Layer 6 of a small transformer language model trained on English Wikipedia (10 layers, counted from 0, width 96). Numbers have three digits each and are written without spaces.
A neuron's activation on a vector x is SiLU(gate . x) times (in . x), where the dot is the dot product.

Input weights of the MLP neurons that the questions are about. A number n stands for (n - 500) times 0.0012.
n0 gate: 598594466535433234525474536268678487365453281605458577665355369536431708325377463517559491561362518619517571350496521667439708513496441640713646804614651336392751620483412491414178518668442718266559967430734241500388743332604617330531327330512730601670562363413759359569535596294622448541
n49 gate: 425283618463791476324529550688558419385540484488464335734688394590524589340467702270708427586456453558572379680432581631125370631525607426378591626417524359670483680328418584669492590201698440675603471780823512540528555621337504447396342660613359479296645676451549408416683525584415659671
n61 gate: 339747506500548580591312456581409493723514522684626559625577550635330475504507485425343543467578519594304581741763503677529532388515682319518467729622593532344308335446601535373201692568437641521455500605522458415386507670417471407588361486567555308536536549442392440468416244563794593469
n75 gate: 418547381522523593500396534459702591379671500504487508650313581339605343434596519652485660659373489596428635475600441345632577375380461633456727734621426242565404605551337482627632570395564640682457418578727414460638465536445785581459468691539299233614511435507356637518541397330542848549
n97 gate: 523522473608651496279572396650582829668504379603613472414557589388447350728235617271449768818311385455461527521504307773584328567637669133642523593543487513491487532847612391627258603460184403389677518294613444487716787311367611464436724567452563316647333522567442600548654540486555731703
n98 gate: 410270467331233508437508457496551484520650651513412617402377542500393633823449606475752269366434465525484500492614488462650380718791516651367598246500524488475703590471580422549423672624225523355512665580504512504608198838721775379547447349507737365379530635341466348553390605311552341150
n100 gate: 252456476641495504153514353560652544391496595758524584707359793401536469636400548482168509491367659445588306405443411400689496586555689178325468509591504905322291555577423434478593455313472434321509609636619175611773357367261262347652613365512358609590619637640473358535894486699645406599
n113 gate: 403247480582486351394514445505247687242438505736278378579584220424576648296569433263439406645843265728650449630553632414455531473639337645396743527303369348576427380269578473469356691554770570608605431623216474612836509420604464640528483645314312308387500509233514420544472582235538324831
n131 gate: 394431729527417422575490637699541378630360345587418548346389380500559530409541634672448645500299358361614435538467491503627503527610679584450385473723548675322443462674790395773476554394441366550390564460598624682586555368560547343459380480485290446550493471477473520497367409507590427452
n140 gate: 385664516418537653445541371315849518509588337559492500555513509844358607613782605553785781654287612454509315690504589500424706283648324428230532662378318594487687495716391478629250568308718755657290500377847588571679413687500612541472622514657541568437340394636305796371440636440617415727
n149 gate: 464507500461759555563682760514536388452452482440590463348438603785594542304557556696489706546413452579441540666400597500581461404268517521560353595575687360364532352489368424524358261577547442451318468343600617559300551294295599557612575535633694471588493458450372549427349511751551489275
n185 gate: 396418423411490397344290509491349600563617658672480869533600662785765449677369466573452445588518418673505614323401744542546661328694288370472608283478562665601500197509696247313586374404428331597558256318383446386812210838458431639495384495314739486629308777602477605500839788352586588566
n187 gate: 552054554284390856447587500406266555416535551418240532464724444399656323428469618450558893521535436485410542329545639577693819259250411515760578597673564601480330479566623136621678659228374426307643330510397381550591176419581881607469658469108536134806454510541351610410427802537357317544
n195 gate: 514442429213384832462355569454486598391382518608532337564161217500402536477664590536533656749624621736390279483452720292509813337514456455549450648665444812358436518495700513358380532380319529424609413609482496607692565824590818460459591459351486536428546628848763420456605541639869203479
n205 gate: 699539368788273388364409592664261584490417505575390433750862565615742560259540732693381322681599256333383746505559891445321644379618373420485591575529524357421652423210505324141315148485557464560510515651328354525837221352515759325362466285549728273625556529635445358844597234418676545410
n212 gate: 453395508388352415717882420576580568262559644700439438509559634611637326486762822710634454565272423509581401615644456435767486212793495309505242468478438372683617316421575360413424384445610770528415308747790234185647380505311721726789437481269486458639655355509528491591458491291529639364
n221 gate: 264581415609604475395575511477648544406511425309533519595595396558276515537380492599604500440581570605416637728267612560649644451370373380504530571694554316408617584865639489540289507401519683211377368508560529386515565511362604533489446728543621255307372485377478752302538511634689597546
n231 gate: 346527413420588570291507475763301605513637459393590528437413524665354500524566413500404432541619610531661669441688561717377565538300383393634726466507503476592635640400410466341602414408341428309353556351434604503548510530466456407332556682586500458459545322338389577588849472320575558536
n240 gate: 453530746500647780569252418126324360325369809388466508559526485633584508341504537329504683585416652449631681622466572442661489488413474554646586554344585656572558622500415391314401372496282353603638395438430552519309563515269458619543749427510590465765504364650423579530641272480516485555
n244 gate: 398378378616488600486397266444488616529532539449460640571521437547586410376460462646397536652402359494485621503370568482680515448429573500307531653736671479372488546331457559696416388402354505488559576464607500551668462554422680560488599600446689351608674394573391500610500394444481605506
n0 in: 664669644715326516252342480533533800438262323528384570656676600299488540464621318603533678355559450431617389393563345230584807500406461552704423396713400603508832553640666410682414702532640617309605650577492465559536419445508556544533473516754463561536565449484504413421634580278508236447
n49 in: 566583379597642519425461492344843338633470596469443370516556622684394580550782081307655470492504575500358590518660446512664303285629414469336678340581482349764357555454504597417469323587535444705493539665469515368242537349607374424351563427398577446439438575638281564658535665575409450420
n61 in: 504598467531553317455472307581437683320457321366428461437597222507629616334472554476389585362520500576470686543306613566243435476711564507630552397610517694483365444507517440189465341643560491551563410569792614398428384456277579555521643445518521497778399564417545517514647503571543565477
n75 in: 555687389500657515755385726665445534368577548510625526426463604388422440529570487475480634490519503340552497439355327433535431440477426640491433607372491444572433597741532441472659710419656434749396417484516500506396500397374544645358534535701205442557497423392516519354555437559493503542
n97 in: 726629559390701449267288389600446748686401594621645655657573508520470545447515571363356459519385414280610269568584557610564549455243504239759355653438453637493492485564576687482670421463558438470577694530317427585679681507504526455581515703628515443365390474481390371308561617415629369761
n98 in: 622754436372599657493659492547535382470395457558514424307572627267637290655446646580588515380629360352703484581601496423577615395457744562335492569429359492633695488307294602557298446336393682351444375632418526504607630340631650415583731531245262815465480417461562610485430608322464400672
n100 in: 390453606483704341306452491526680576613475275586379415223572745702785265842374273496442691751606732561542429727580423846483449673518819522642500384446467585296604438478491433746558478615629527316538722266522634640427575326354333453491712444508613587190469487522335517449649491558451431541
n113 in: 715406416625713512481472500594390449627260788548692529569698707375437306664790303394554449636473574552539537275496635492567575680370562484556601536442527512469275512580392481480537636374582369662600653765141713500536646347651421329614577368621423532377452379596532484339609420623537250750
n131 in: 523478570319398411532592795239407320699300393596196468570429466655620523408423440327713391492737140446426617617571629718360451370368596289599465625367463481425365597348396537560531569504641382420670635389531652263523467402481530584418559546459685331424496478553653403440430370500524318594
n140 in: 631515531586492620416578389444543569496353364562544789670496446605458658200731475680641489442374753625757627585432321473759512582746285629388583276429619584515610591380398360676404535270496489261398586332453383592415619351694353341587665589441480555566571523706375508374311531432416531600
n149 in: 471430453471624541666422522315280437603576642507540573439434769500483419454614478437467483621542731561572478578486437329412591447605476472553285581302657441490800590422364300559286617871325581451435432393457459549500337469691687366551476507566661804362554549408404462688403486536489468537
n185 in: 644408560518388454297628500433463614398574536398456335500560565576529299692380264589688436278493586639362533697528585416363701380507595507558445266430399468750650578580551419479199333607600523410525438289559641568335566600565558403482367547310452631493343574322642748351489572690526579435
n187 in: 598228492566342423545562724536232543385649474227292432182697434289587456637318620370555695438851482496556531471487285456561509597262568690693518382551314682366420563509743324569802412418468332552415411385460585621256424405548583618509610311269522336697238625478376444435411566595204198483
n195 in: 515431578690321554580507583575519591343651507430477267560475533431722496615750570609393522537591542414572304429471375678364540574719518374603306415425454413547593670319809622268409289653591419793407463559489457449599408656655555434387482434477384604375280475371574330373556363451347312342
n205 in: 416694363483492252508359651576601411616320566422301432504657451625447537620400474423389406297508658849504390567544415442311745616500632343348680447500167577618650269624313693581487314492330470193328313508304320537418314386525439418597337397364375500344608512624322359650550504699556595339
n212 in: 431399483291504423601468419528439414650253444456535479480752306620645480476604642508624606803520706600539683576314377400571508388707601524504371468323351453473580183631604578441137628418578699457431359704761655524449527469357512615366538126574637267599428652496396578340480572512591472341
n221 in: 620455566588714452305431604566566716493342454242616594411600394630332365287447739515539444606627571546515349616666343629602624705558364838391488673518529750466641415651469666612539549324395600684507477496550478369432671522353530636589544402547603500406546255367523548746354470761500428450
n231 in: 598346544532423303487471453489631602293368568525591651504381500716373642478597365549355532450426426641500573411678439601347500382606524475696424557459806454475568639543262514440379604475680572255510291443598563257365486394685461500391548550631572241340486559357392349704507625401333628432
n240 in: 605542550644647686547679562686500504510427546561344544555531518493528567414701684560566560321528271504521609640451654210461461468584569539518536418349538535584550325671651528703617464591390328479469630332345320356359527461521705297653524429459511381663406653457425517598580397138651631334
n244 in: 457467549268526710404582227387548622525591453654395399713492513673563479432779648475518639551374487625371557447753825479525656261478653226542707640833557399399457574577418512525439620269426643390533478496586450391741185508513771508678788730553487375547621358564474679718487696316575615629

Each question shows a token from some text and the vector x that enters the MLP there. A number n stands for (n - 500) times 0.0041.

"iz": 481712513421532375545612500564439405483435520504726674461547585573353380457284482369640630425690524447578488642454453519299519569471397648457487493369615576440505582564328480643269456538491268356521638448604578500439644431373412448415466375430469666420588476390626451440544614635408527451
Which neuron lights up most? n244

" Car": 491627677425581504622480501490418475500471558440485470572546505564549518365557570476664267505416527635557510654451218442535395515488441441598540399383375513547508435433478498404516393489418240626519393394605431596509528598510584635358501661647590424536473696462308440492458381349494382298
Which neuron fires most, and how strongly? n240, at about 1

"al": 444667587538500448552529393546511392515470545404717518262696529509292686558407470490423463351657533628469435520482409537302460567603635338601617556426448519590432419393547488576313480522344381437600426518660419576571729534528260459421687394561503471430521630536635479430497394463586450638
Which three neurons fire most, strongest first? n61, n244, n100

"ility": 563562507534436531524634495483435162576489543390707244470439641317386515745307467327458748549370681519521497487564383469501344623521562517338524449511496636634437341591572409505586383509580417569419500520539576707440493368543391507417520491607549706398473557597498399418368476614421453523
The two highest activations, in order: n100, n244

" he": 539502624453524471609401420405518478520487442495696581496496636627684559502281398379404440498386557753589597617481464497430548509457363627483392481546362411469514632507512687348626410533681435534438338553497633571532328601617541289486421458600623459554538526317668426612683529594553531498
Which neuron lights up most? n185

"ic": 522590657534490522538658387580526602460510568536754409535610505527562602653569465592532468440682486482488440491396526568346500551632502423376573342547341460585434470227422418482474491551419416512524598522450401550577750600543189486512474361649632396476604531364582502394565405545568341495
Which neuron lights up most? n113

" Cam": 458535691558538573667392565426485340425464586448539491562523480602636524428679610498602588315456335638503521543484203341399547596526349501470643314279434579560565497453617403422609480542443409547440447474708450438611637395421512512553620556532658526549489571533513573449469501338576448327
Which neuron lights up most? n240

" |": 444521496459435493624507564411548401258565456593793508556445500474330503404396477449692432521442585613649367642560237466458567401524459644501525628423448492539345426618414533418546515496491470431500509536502352530493547385548514496418554446716438677539437542483464440354399621492493443406
Which neuron lights up most? n140

"pp": 550438611568400471560617606532346443514436533511504397296524272452546541659436625456312514635380494487469445583566377417522518566473322797300478525505497556639521429602478557449519517471487483438212411565468320490600473395344525578451408323491314540436612540230454593597658706468425503347
Which neuron fires most, and how strongly? n212, at about 0.71

"|": 595533535413467517625456438474449523450560506463911432493513537481557570482473496543546512433504471516504445446445427504480601437474395481514487599561558447401564438548538443454500460503523435471448465444583444528552465343436630528573566579828516496487610576491495485532569598474507417445
The two highest activations, in order: n149, n0

"op": 438493541457432589635592596422318546513410647446668357604492499556502561444330536403567538562628521399433360486301360611402360519495358467381356452482411585547537475386605521341376483526523382527707414516589594648503652529441458544397264414476588617666386513722687516348515331556520445378
Which neuron lights up most? n195

" games": 497511709486421557563431311545606446585461472491809550507589586585492530476522526436495472582506548486571448739533421663460405450466456400490533344388494491472591466581587554439396556589518564367425448526501325443546420578534528485480422375654536523464564500408517461551472681560489689349
Which three neurons fire most, strongest first? n212, n187, n113

" U": 592529750461520479646452505495252396561522569463515469489436423336320544452412470582527409529377411483669611478531260493563545351459537626390612308512359580368524644429599515454430488398695447631380461529384622547505410461572571511735457504533344430654410542530441503352419378504415499387
Which neuron fires most, and how strongly? n100, at about 0.41

" football": 481540653592521556610460301569535354554489520548773406506642537532574488429510508460400425461544457565641507720459544646347312518558514439521441364445335611524474467351474540456366546624477623496430436420497427412477358543543353446490421482607424502516442445392510522547561726464320629350
Which neuron lights up most? n61

" S": 510714775418469515589473425472543372518535509524356349513301449486557560467546432565604348494501594401544464485508216369516536410473363527470626408525422332632625570560293534454455631492563397589462407615537517470491537469423526444473460473622423521447381501397519415326445562376443589454
Which neuron lights up most? n75

".": 489634608479492522566475411578450531472410422566859596536531623515481503502487541548508494562491490498453427456541280507508531405451407351597424661610604448480556473494605373467443474433530478535444591543347395435579474550530702374531588545738515504514497510437491479366519625543494451379
Which neuron lights up most? n97

"er": 494554481470459483591579638664602518524457577194700615515558521301555495612449511733744430376614608497443545483371416496427556654556500627386493409335472503574494658558504549633545442386454429584378505675437365678608616571397379302519459713583429596388602502259490333546524483448568461463
Which neuron lights up most? n98

" years": 599406581462676472518390462516693251613469495384749539530564605380560541693475477560690398385410524557558458619465562588443385489464563378410444459455423349398616537433507391390473489631694551501469604801381438319421371461531448473526396423652420551512411434692496491422400635416562577380
Which neuron fires most, and how strongly? n49, at about 0.57

" M": 541521719545604449828449488464497537505543600520499376544302395477485420499532597614477472440549581450505404495462238424399509397396381473448587403341500388582440533515426469465525672493489505570507468605627471415366589350566591470565590538480492624456448575514466405305435609420496519402
The two highest activations, in order: n75, n100

"or": 398513659469527457551394553377547490459369599414609780688635420553468560384421464705594395442671483475543360498400576553628519531521335643435543592320430613628486579223593529523547420479498361494554447657410374542519619549459328546502435458708691648272553479710504520428522396407601418465
Which neuron lights up most? n187

"ri": 421539644637557458447585535452378584540452473495651466537453478554289531577445396564478517182584418533465464589624575544280580370509481523392439253578424428549479536392649393466349367691676353399433492511517392451383442556480267468613343475582388525693361573251747597481424401437464526454
The two highest activations, in order: n61, n244

"e": 521434512720654408584430470381547380561384579609663281407489511395399499574546548443644495411427541500376470638515228493251461581599469490363556427579481332405493382729649453507516390468665547618473560545551436514591673436356357433458516553612625670494352638483507601446500437498670316512
Which neuron fires most, and how strongly? n49, at about 0.5

"tern": 562386655584449580457645623609443653508471561410548643498493324333419482594579582574616620336628432484439329570619384383589362435586351583415473397386364385723590640570658392426439470577390388447537448627491378540487486439652574331487331467581307617606443669270493499496529533393421625476
Which three neurons fire most, strongest first? n98, n100, n244

",": 531675588495417620585573469412526550352277505401903475566534598512556598540588521555438517483562415592553419601533373476476492511449442567659492526448619476519483568426521386385440550406483551498436603544442501495516530510530617458518597500613497552506478526563542481378451476540541452484
Which neuron lights up most? n195

" sy": 565628684604496483683432631550451377518517531358545440534577532411499529682524505487540477404436388624558759730538514520349709372553363522503622417588426539492462693411579516415518491592659196433387515491507539479442369537561758503648427373572417444458557453458503501531573513439602517467
Which neuron lights up most? n205

" Super": 580580627427460512610442447523507400484522467540605501549590492447425461389584628568530473431497561395434527642562124559579506437582510502397631443463362336528540522541457418404467462550585265741425614503524541467376534352527268594506480621713379463657389580466360569640470479495530539290
Which neuron fires most, and how strongly? n75, at about 0.48

" E": 523613645522516492572310625389391379632387655357379457533309561336495589450499425664443372470782502516527585592521264451454478507481547513493494309639523487557457575451646515501289359731410479591351460508537654570406447359533609448579500393485534286493459525493414373327319436538615492533
The two highest activations, in order: n149, n131

" ref": 662693564596634407667390525425504442524302518586526520329550460461542377432376535522610486477460356559622586647575641555394467449544418472411416361525325473572502586490519351304649615387555278585547432448461564483602431438672453508532393332644530500502426529295382645717723406472580549390
Which neuron lights up most? n205

"ar": 486656613539438421608527558445427473398516625473432544560508466527587509645614602637660336495621498457626423704217281476597445561563522589507438563418456588555468493348486548409462394716537447628352462515510213434599580627420601399515451568650583348434556652590506609561539433280462537331
Which neuron lights up most? n212

" d": 477563685470440471735474582462468442519442451539519576584429503464553500608557510712509437542609420596568447615591398651573465446580569475610536425387572233502477481541487367440634586439599163472394453476454631511536522369671359514492591255443482491564557522363522501558370663476528351421
Which neuron fires most, and how strongly? n131, at about 0.6

" relations": 582578670563587442530390361636547392590423545445716579493524500586551535575499595480792518328722488491605558745487537558417419448655647503509505327502489628607479367500517454462397608528511482292622441651534515442401525540577386394451344382707485488597501511456555474444548529445416631383
Which neuron lights up most? n61

" since": 623653643472554482688484549601585575409408430540812595507479513550386485546513465496586459611440625413422455492433557420543502474352422661531426637548451479391617460368445529441550537466505584500456529646446411552536290515477579541348406568706427494414521544387467488435420433494484463413
Which neuron lights up most? n75

"ire": 632639608621447554482468318592453512603368591603787575565652516322511482546384460487469346312540579530420633521509442479363550595638439384390414552640446630464532552533600582439443392552659530484507530597596355506555465567575206430391414481564460417439624556684523464370603431441521527459
Which neuron lights up most? n205

"s": 458409635501432540585553434556470533564405507472884562496534561551448534605419422410521511510428532426541524530643308610463478533502339286542567439323516463409649453492551536371327487444514458382511505547466562428596625504549609455466555514587525518407604569545513428581533524548577544495
Which three neurons fire most, strongest first? n97, n231, n187

" h": 511605680423625360707477626516528545464422495464540621544357462664689452508290450561531370447483372467430469599471458515579436412529378595634466517509615369387553436381531512488652616468365217636481588404595579438448505497532488533451575265533626674477629542380592410384489600596572601389
Which neuron fires most, and how strongly? n131, at about 0.32

" indust": 441792645467489337474463422534455176568409485498659529538487514402490480489553545391553435427563452637549557648605708608424437486614507534571528412569297516540495570421560428433414502494479307625401481653481411528498399416690529622510400411430468404525524686479591546648485415481411461257
Which neuron lights up most? n205

" common": 422641656400531519503487534451567371622436648556777571482587573579432551458601402452499494392456506508417517504532498547383488501548407431487589505423205647521501671422555243395539539555315389362484582531471428544481511525510710390481509428625588518652463621561610482539442584388448387497
Which neuron lights up most? n240

"ational": 563522647462499426466565402562442494510653534611752507352541348536558451547573470493519522413544622489530455477571415646465413413621551514398545497391236417496488475556559468438510520495294499595450462686561309497572496562663550492500590639713439538365433537305436503301452519481364526379
Which neuron fires most, and how strongly? n98, at about 0.43

" \"": 632509651474588636496488590468528499608334675635765554514550532589491513488430540615511503543432414494466413587409305489638568471554494557631489605631557438472535335466446468430646508582440460384449523564466540428504614302603553455449649422704487563589399598475538309512516581579426489415
Which neuron lights up most? n149

" music": 517393706559567532542449534347580396608402518483748387435528473536551430526649489389449529529636432522519390699462513531335443461577504518497457518346283632517439507410549683374565505406393490522408400538479557554400606562451320455563400404675531513626545657427350415403548629487427552403
Which three neurons fire most, strongest first? n49, n244, n0